Layer 4 of a small transformer language model trained on English Wikipedia (23 layers, counted from 0, width 96). Numbers have three digits each and are written without spaces.
A neuron's activation on a vector x is squared ReLU(weights . x), where the dot is the dot product.
The model reads these tokens: " the" " d" "iss" "ol" "ution" " of" " P" "arl" "iam" "ent" " in" " July" " " "16" "87" " he" " did" " not" " se" "e" "k" " re" "-" "e" "lection" "." " On" " " "1" " October" " " "16"

The vector x that enters this layer's MLP at each token. A number n stands for (n - 500) times 0.0075.
0 " the": 579253513259359474720717340451309438377643600566412562576577401423380510393462531363831325551403629592462306464355420361274510326660449296445589474495335436400305435592519503650736542607467664821441648262322336366575359569388417462536431440752470431406417556470281446584586705769466644597
1 " d": 738396367441321491610603473529352605332563597553605397440617396371340508301484507457765479404427674584594195447354461254453463498614445220472537665569430567422206648512738580596591561590623847743405527225400270320375360534521458357312451499470377447399603664409521290626648498643440530693
2 "iss": 787539323465298520537454349444472641299434689699525374483531445291350757324525450381682449670415656575401472379560466212304595455542440359483772529557473377475292522597689492764675463662449536827487657394498262117371460556237546421552352518435595564532586644619488488556497616574406586552
3 "ol": 615127422457252622633593461596369665344469571490328489424644408515498574286568400265659444569333660735452360447314587236486592449538394247481571589449520492443348592466496565632623339574316663806195647349579407310422344503499500506429219336464553500524717537641472359713532551696501555634
4 "ution": 465451481313323475384551350431468728331558756588394472469700505413347598403521541368667498584469727642517354599611286310328463310552438335444594512410361491354184597521539668549760591550401540851392499321488300187379224395383631546386353350417532741417528615561312453570556500519339467654
5 " of": 593350429455331639451385347424364481333530769632478498509608604422443394209411657321702368616483522776413436419356441225388576481686468296553584631369454462301244542402487638679594490608354569901497545305502257322413448524449428379464249391680369698402459573416374555621445599553382457705
6 " P": 626495376438273416528440424641467601134327668600491474567507357384299536390491536414634530617426531615451253489329501287468532413677448051516532504371394576264209732496648566508756428471369615824446616283506170343492310631528640447401417471527384485526558609470355453550560467558458504605
7 "arl": 698400444240424539458442439572378657244465583648374451372568439534427430393482674317771450589382466679574452154490514172306504446566537289386691523504546568562407599479509675508688438530405644818464689156577424049486312467553592425375409572562432460491596512468472459640385605572364588600
8 "iam": 551207527590379618702532477503424670341315655536417432472475412520565536406486542374634464669357519663394363506354400170430588476528487170417712546459481350328399665521450532635552295642389694859454541246695369069466391347528584440434280335558536600470441478520508488553326616704459451629
9 "ent": 578277376312266578568478464467491559419533676613440574417769398360455783372597606440714391577252577643601432498479364300273444405418342403430543551565445292562120692329612518546629568443379493873385640311420317280406219377420483538337415356493585592436612549439310554635499458596588491535
10 " in": 655385493431407336497460295469498419391479676610418516488665474465349321262616606320718308560391537682316411382503467245308648604556618309517786575414406479409214612391468652769555452581372732772453452298428259451476421556447530513441331462730345636322531672408419430637547452743366510673
11 " July": 598366397247476604649580426368538535287315608642264507430606352485413540310599754566576394596366534565586316286531447331226560295517338238613603492333503486401383466552508651612462382431436553794293675097622262237484252493503494615447538449532507746437533530642389450469579552537462484657
12 " ": 720329412274459564479414448477298391233449723713446496459628482448339606198402609490791486638382550651553333483391467207548526355603424206333619724559506383522107594477451573596577477560468583729390542253448310435642384551539551595392291436582471662449390674499352334622550536568395578544
13 "16": 817344559434314595511444390412341529227427605537372521355787513375496469247604520447638546564396562460577356635453462085388614451532404346519544466487337490485298675441545513551853407544427646833433606328599333231539331398636557648480318326616444619553445665539336486496515423684459449664
14 "87": 673328456441481476512501536396433421292366651409333602461679456371435639155762625549574501640515640637544281528565549121352593381655413268579603617584386410325239648460518470650714403617454593809481630354490379290396367457411556609427200491489540602475379581650373451425691468691415439640
15 " he": 592378448272376485553572459458495497335622650644409484436563494532283543266538518374779438666568720697486405391413421403406668466508470160290480583537499550334137409556747543539569417441503753647440567504484367304461390525474527617571419353544428649372540757459159335563615502882473503693
16 " did": 508404283273297503457502426418498536371349639524412477261555481444299545276322697378841489586381688631466479342477365352336582549546474330460803516389428663233239378416586572523743468640625688563355371489455260238548377738442473406527436433463601631346547611654300517566403446632412653546
17 " not": 540351580186300488544527403506457553389471513592391637413678514389496447376536562332839506587438603720569375413528412294374512469504438246476659577441405604314025598486649563616698338441652723714502352446389357270491323470162666475482446512480646638331538571574310532721524487535563482535
18 " se": 470229486431442515723573521488364427348509676559470545376630455440349536323453697400706376559414801786650464452492643489427614414525592267545649474654504539407132565519640482678590419610495721657142586406610313227476381595292518489324441471569379485412561722496255389532546478674445495730
19 "e": 729319318408228489474445493425307383235350592597493489560663445559337689264500560227728330537581595699525388393439452256435396520555540323442668412632433481408273624690431481567650493604365605942354653347552307283439552499476426471423360525375502567460510509664302496669482547740410553519
20 "k": 655343449379168514545508383575589482230396563621375350522595433477266623326535678241640461511373609594402345346470309223491414435710437297389706442482533318411264647498545595514606511606442633886582562271612291185339392515509435482413497487515576669566418461635393550594503537748499525607
21 " re": 473383435273441418541491591379275462422390681414480529473586466418488468232520659418735339743455590606540329391513520275527483510670541304465602585546503585317105500581592544578665431499564743757412505321501300177481355388340449430271329437461356507253566792486383381555588331719481546614
22 "-": 685253550329309504554434430358468395279478618720391491641605520465419622075407728493827438531505402627501386306456532314486506440587396150465549539453506525497188567625612670716702461667427636762467577315515329235521431450490474441426465499726406622599443691568459372582558479628499526511
23 "e": 773324315407228489529433476446325369273360587605478554515618442519334745236519556199708327547544598705502377368455482270471425458516552329414675399672417462435288579652463552566614534630406592950358600360614290322476499515506472435390360555462443553457517490677291491667476552757404581584
24 "lection": 704299527335320554524418428224452599367499716475378470507718539531286616262610486374598406625408700776625482568547391280317509387535333269400566547555428651453200652532626608692746569486481546853327580351493290242490348532438544556377428433478405662514539578505330590610643557718502459538
25 ".": 590372555274302631573368350382488444251411726629338474654695377401398526201601744477783418446315548707480402301605581289303581362555504335509552640577343529490305539550612447644571312540366572743541558390510282292477513540496449404394332457582396481497413741640470426761485471818497531601
26 " On": 621431549273203380469629220403484370356419713520289565519564412357302490317384550414707562640428589650401486519463434392262589535473542361446574680365499576232205458408604700607760419487345601840357633201503232358362446576437604381393489542536466527539516450648352496604626395618366420450
27 " ": 639244436301580642497348511477319448322425669719406488478653554380329645238294552488781621587488544653480393434490516146563529400569419124412696691642463460484160612542571537619523477636466676742461559283494277387511454556605454509411297459622481652440431634514384327605553576656376584447
28 "1": 512249526344438561433475505506446516244370546520303530471673463424462476349582557473628549420532516552467398550472630155349529407509412271373623603555320461301321625540715577709783347840535687830570592278667336422262414498640641469465356437595531742489439652498269315533437546715469386497
29 " October": 677394386303495525594532472287585456389298649555280469466617337514377591251677578501602521628360540532579299378505537328256556388548295210650641483377485452427287508608574540709467385415440556819307701213554236244503337512415536538476374521533373782451582437623406430564749582628430407608
30 " ": 683306419249462548473406478512304364237438723723428510474634499449368636218417581473845493628382538620539349506432481163553486372599407196355627705583470401544093603474464551635555454546455634707404582292487328419651409569537527579383296454577481648451394661495361323621565564553401574556
31 "16": 791326536412307604516451403423357521223417605541367504365791513360504473246599508440682595568417552467559381628494440065413584431512382325520546458508346514481316689467598473581827427544436662830445656322629354197522362421634534610479306348622438630555426648558364486505518423687457453650

Each question shows the input weights of one neuron of the MLP. A number n stands for (n - 500) times 0.0031.

n273: 497561438477563438472452519483447480414435497501533535534444491444561435464553481465482516490458578421621468535429479425466462485480507498599385467574497463449525435442429520599426470507487505441513494569480514523497514494513513517407500509518455535496567518496500601582519471459478422503
On which two tokens does it fire most, strongest first? 14 "87", 29 " October"

n358: 480483513517470554517537442493511485483524537482494477504486538470502486512478514497476525489519478462487473484531556527553521487486476555494510494497514522426547476542518438497467468517560496494504487490467496471515506487463511487512491481518530493493534492477482495489538472529501544511
On which two tokens does it fire most, strongest first? 16 " did", 0 " the"

n48: 455470613453544490484408470447518608463421543401442532526452594449502493560452565538469503516449490462553521494496582460562531634507483498461523403533533392510545479488473480464464496494490450480492468509481458485408527470497524485513497494514544513423449399513447481430619577494492566530
On which token does it fire most, and how strongly? 8 "iam", at about 0.036

n245: 581489524526424484488432477531603412576419477485478510506404586434409384421459517525487542502525417467350530572363398553448424558588372480522452463518442616554554448441524525420641518525526607508498458564636568467563572464508305449394594599453514452422554421569652562473480527550523473529
It fires most on token 16 " did"

n302: 534525431455506389488493536480552511520442453560464537537564448452581381484445516432362555561424544421481502539459458520563496520560467519494462500584544621446508450380550602594590482545637589381463486510504532500770491523490476438609533607481465500498504364599524473633407570451515491622
On which two tokens does it fire most, strongest first? 16 " did", 17 " not"

n262: 352536618482502436532447531502512482456526509413576457503480515519521471516461467454523408465548525502458590562537492429475458526430425538523521472568630476413512513508489395540506488513583437523518462488429481427508547487551516544493458606492541454462447503539427446456470507502454556410
On which two tokens does it fire most, strongest first? 21 " re", 19 "e"

n205: 490512471513523458510471500481491484514479480470516488492543516486510491488507483533498484522453528494487509536522482479525447502529499512552500491497516495536507514480539509519510509503517456496537492486508549516503502489532491543500505496497529494500477466546505504452504499556442515511
On which two tokens does it fire most, strongest first? 14 "87", 31 "16"

n252: 233431614442619368565391580419544615683627594693652347638784227515568496533459625569435630507511482389344350603432336284631567221592496508379282368575435579507596533405634355464325288452615540229592318537682416697535714673464752518570472581523522452523652524568484466680504347526400459585
On which token does it fire most, and how strongly? 25 ".", at about 0.022

n209: 331506619454558409546411555524372433503601464557644500618677555355596514655402327412582438256439428426609506427473547396466358704538506632469389485375485616413441430481564435462467395670526541159465596453548474583512574408460719462472556527457568585479495634757478579539556486328442580473
On which token does it fire most, and how strongly? 17 " not", at about 0.54

n204: 544418500518704523650475495418505437563556543419466536567397383529500373564517320500462479381690456654639546413325527626505369532542342681462378434605423560368474447449505521458630581589577560531583421513423571641525369338495506490410497569478500364433455549317463377465520630444431474521
On which token does it fire most, and how strongly? 0 " the", at about 1.3

n281: 456476518491446472477513496457437485466517538443471488508523447528476543524521503444497565469530492545533511528557465534563469535518490510532412507426469533515521455516417438451589532589539437430494544433481461524573531452403566579463472488432438519466451489495545601558471533480454501509
On which three tokens does it fire most, strongest first? 4 "ution", 24 "lection", 19 "e"

n194: 438484523537536516532571470519495470493602427452564558473546486539461481555501523516450478553448539519574551579518582565561525536533584499522463419559483523471503505509459473523490542531438448463419518478496460484492466498428523444460537538536453502513457521475516443465501475486526459504
It fires most on token 18 " se"

n373: 483511491465484457545458447479470510491490442483542506539490466513517498502503506440488444466476597460531498498494481535475532511505487583508484546520555508507495520451481483541490498512498479493488499521473546533492474489503566522470454522472544467512539533542503487478500480490470506494
It fires most on token 3 "ol"

n334: 473502569468507519502436538474448398447505475529533467616471507431609517573373488574514591484486541474493367537418553392579484489379593524515559510465473451498596431466458402562434548526564420420513555486530503512493520449483534593426478466513468490450606471535394482553475435444414479588
On which two tokens does it fire most, strongest first? 30 " ", 27 " "

n340: 457468469517564556516489498511447492480511511525496486536511525484526496517471540528494593528509462456490457500481448453497501505493512479491504469505498474538506495541475529528468481529516506446511496536502505445535528489490521505499502489525510511500487492516484513480566513479486505512
On which token does it fire most, and how strongly? 27 " ", at about 1.7

n269: 427505609521478508476509497503445482502495512524552528467492451474482444523448497488603427428600595525583463627506463469501458665532564572494454573446539428542447454417470490519443440520400428479494436531530552480448424475540541570572543510420615426585552497492486466487489516560419419495
It fires most on token 26 " On"

n7: 389617512587622622436552368227446474562574573550348395532465715492509458543484675476438425484677573543530456522463405620508471445471429644467529363409345678390483471358546742449476395433458399530561257531605458503400491443455553466476423482539366473643586334426707518625478556526583481569
It fires most on token 5 " of"

n112: 505479510586509452496489497596514528497523544491466423521435508551523527588513500513540531479493481515519544508554491492470532452537462583468553483423564583507579485495383489496503550501535482513469543405503478505510626460496428409513445591540520452462464574531450504524509496483493613420
It fires most on token 7 "arl"

n196: 586543386587686549523448450548645686558514494430698560392585353506564506640519539520592318631385573473549418543415399346429407542459630529491336556521506500580372527315355509503520574511592522317602366686618421696534469313578671421461617627374457400555508614667351451575560439416542379401
On which token does it fire most, and how strongly? 9 "ent", at about 0.13

n39: 655500580649564569526476542551466475526610631441233471698531537399503380670509415430567507583547433684493752595388500597479452476422581340631446470443514245607568368578426346319535497833569511362726587557198517631511647464483412722551441296602361643424417424478601588617464413452513504599
It fires most on token 5 " of"

n311: 483517512523568520577502493521586520518587510445484475428440540533429482443487548504449501538437561622549548517510540502548515489506534572531447452523454497487457472438500499549487466463600435476473490525485520511474429404561527503521527589517519421493469483457501567468424398532491573503
It fires most on token 18 " se"

n76: 473504546542444442408547528444552523495468568430452358553493494514505405541444500470446530434400553434571561528500416470473486532568368532540554478515505510470568554499503524407520509497495505473462533448548583477555559470568424383544534545459520496521507524459459492490553342497472549522
On which token does it fire most, and how strongly? 20 "k", at about 0.16

n115: 505570565363527534468628476404398547452464531567523540462423532576388466472609603730428460478530633444466578669416454593421476585418396368471486437421641370339628407534438582482432528507401510500560426572543470386495436433587497438553484539324436472488437489522537476453484397533533451423
On which two tokens does it fire most, strongest first? 11 " July", 26 " On"

n3: 244490362454464616411514640684544645578524358461457661510487491541591534389420412548572541411531423500451645445326235388413407522482560307576291425525642463536532311509612634491297456627586497231570477594720528428657523587494425578494460605529598633384464615558386608352542438641396358599
On which two tokens does it fire most, strongest first? 15 " he", 16 " did"

n172: 432470576523500516476495473493417505529454484520497445514531556506515537496609541444430466495473575497523459489498500544520546509531547576427496513463495500412495522440506503528456427407469471435513464504583545481541486444533506445569439485551475528471509521535450488482504547380500521540
On which token does it fire most, and how strongly? 8 "iam", at about 0.18

n297: 489582479521518514539482406565469554588506559469476500444468536559394506509548500526447429567508426467558520480518510524477537466509418492521473524482491440519527510555502494507507502502562537446507499477541458518513477485556424428516496510500511473536521509518506481449458502410546563543
It fires most on token 11 " July"

n188: 273420521443459484369425411455630531614375543514739546438322530420580454380602363608341469411464637444399585457587371546418475579601521575473517425502634410524500681323441396409423544424449599449285523569357486357615488391519633583566591419578530589412450435448536491455521530548513310480
On which token does it fire most, and how strongly? 9 "ent", at about 0.21

n21: 452523472517497490512456461596436491554455521551513520501494424704423478527534482514502527474606457499526459531524450449441557536553517539558478548458414590554518559488461463445571488506476521463519506447483531537464523518399363550546543471538480459514506526500437541522484522440452573466
It fires most on token 0 " the"

n249: 512460481496527511496499532505504540509548530481485503485481497485487490505514470512522490490501529499484524542498491528544507501495514450517504487455509510454534506482515499497515539488466472467458486521524501515525493493530473513517489507516495530515522495502527485488498483505514525499
It fires most on token 3 "ol"

n258: 524431563454533365632468485537514482504477484556633638492367605517371563433509459524459608410490496364510602502538476491538377484560577479644429514537467498566573424502483460543532533551530572539544379416517484542591454551504642556401460616392531511428529471556473553520442525500478504439
It fires most on token 23 "e"

n81: 536559479472544526499482478530500558499486516542571480513522471512443522515477551468454493543520527530557424498447436501542529429463535565429480499501379497526506455508411470455481520516480545393424556463419532448478453519478566522484508508500498491548505463491566598509474463455509516544
On which two tokens does it fire most, strongest first? 7 "arl", 4 "ution"

n133: 489525561488444522566539503503423476558564489498471445614539505515430335510667545485356408513481534476464496517476494628459523410505417502525541462494593554513503517446487604510559563471508502572451516476450463570565551467512457507603411514488461399588524465411555530488467434479521621483
It fires most on token 0 " the"

n43: 492457485529520538507531438445482495452496473434535524486449514481504520486495481508493484517502488504499489507475478480496532519518510538498476425512496484519519452496484488541497480502550447470519490507497552484522485516532538553507491511517528510563530545496484565518489446515452461557
On which two tokens does it fire most, strongest first? 13 "16", 31 "16"

n23: 683613566314622539571516386511540540595584396328601475482196410460414131507595544452270463596500676504270574560433455670464615393611611574616548529626572496423540500339423496413497685514550394739436313507341496608677512221568369576531676462394553469489455442547710485485223255674325416680
It fires most on token 10 " in"

n34: 388541427685575475511473295526537339333453553679607536370385588463570402557567540476488563524543528540536471539598551392587401587434563546417500591718641749599552420369511546565394483390467355406423403725514551327573567470422537543543533557485570422596573422354372634550426477631342437618
On which token does it fire most, and how strongly? 18 " se", at about 0.11

n87: 517614495472477474487534427575404536621393619480383506402416517544486506410607533529359504549550655387509504593455469522502551467616580516419610450543466483605480467454489542500529446582391467336500439541332491615502588655498433517469525333500560556444471385474570477502350537493527343591
On which token does it fire most, and how strongly? 16 " did", at about 0.14

n179: 436500504565479471504510479512524510487502547459537508461497473539512479494500502510487488534506511451508501512457480483497465515480533575525529495527501490512479482510495457529534499483498474480517511532487515488533500463496464503562445490527538475511502524536453500459556486515494495512
It fires most on token 14 "87"

n329: 575453500522438495544353458390651564674676388451412457513610517539449349587437520530446490605552571452636543459660486445580472467507590484507535413427643730526575597409372465520467507630597471493445635453539606520560482586532395441566447492477456607546353467449519518452687436566411415565
On which token does it fire most, and how strongly? 24 "lection", at about 2.2

n32: 590643606526610451333482574373419519458491595710468566688577607509398418401604386633456669554497671567279457680497344856422406461433517471515476515337785532581458560431534415360523488559520416425481469342500455572589398497374507449529520416453456607512508522647625705414405524494455543424
On which two tokens does it fire most, strongest first? 4 "ution", 26 " On"

n19: 503529474502516493485496434528507496521515522543497504448460470511493527545490428468504498593507499466574516508500540488555510503460457554482443572468428538524494441486487497508530490511514511484498491540519500546441562530498480484480513455465469452476471547538443497528483520497494571477
On which two tokens does it fire most, strongest first? 15 " he", 16 " did"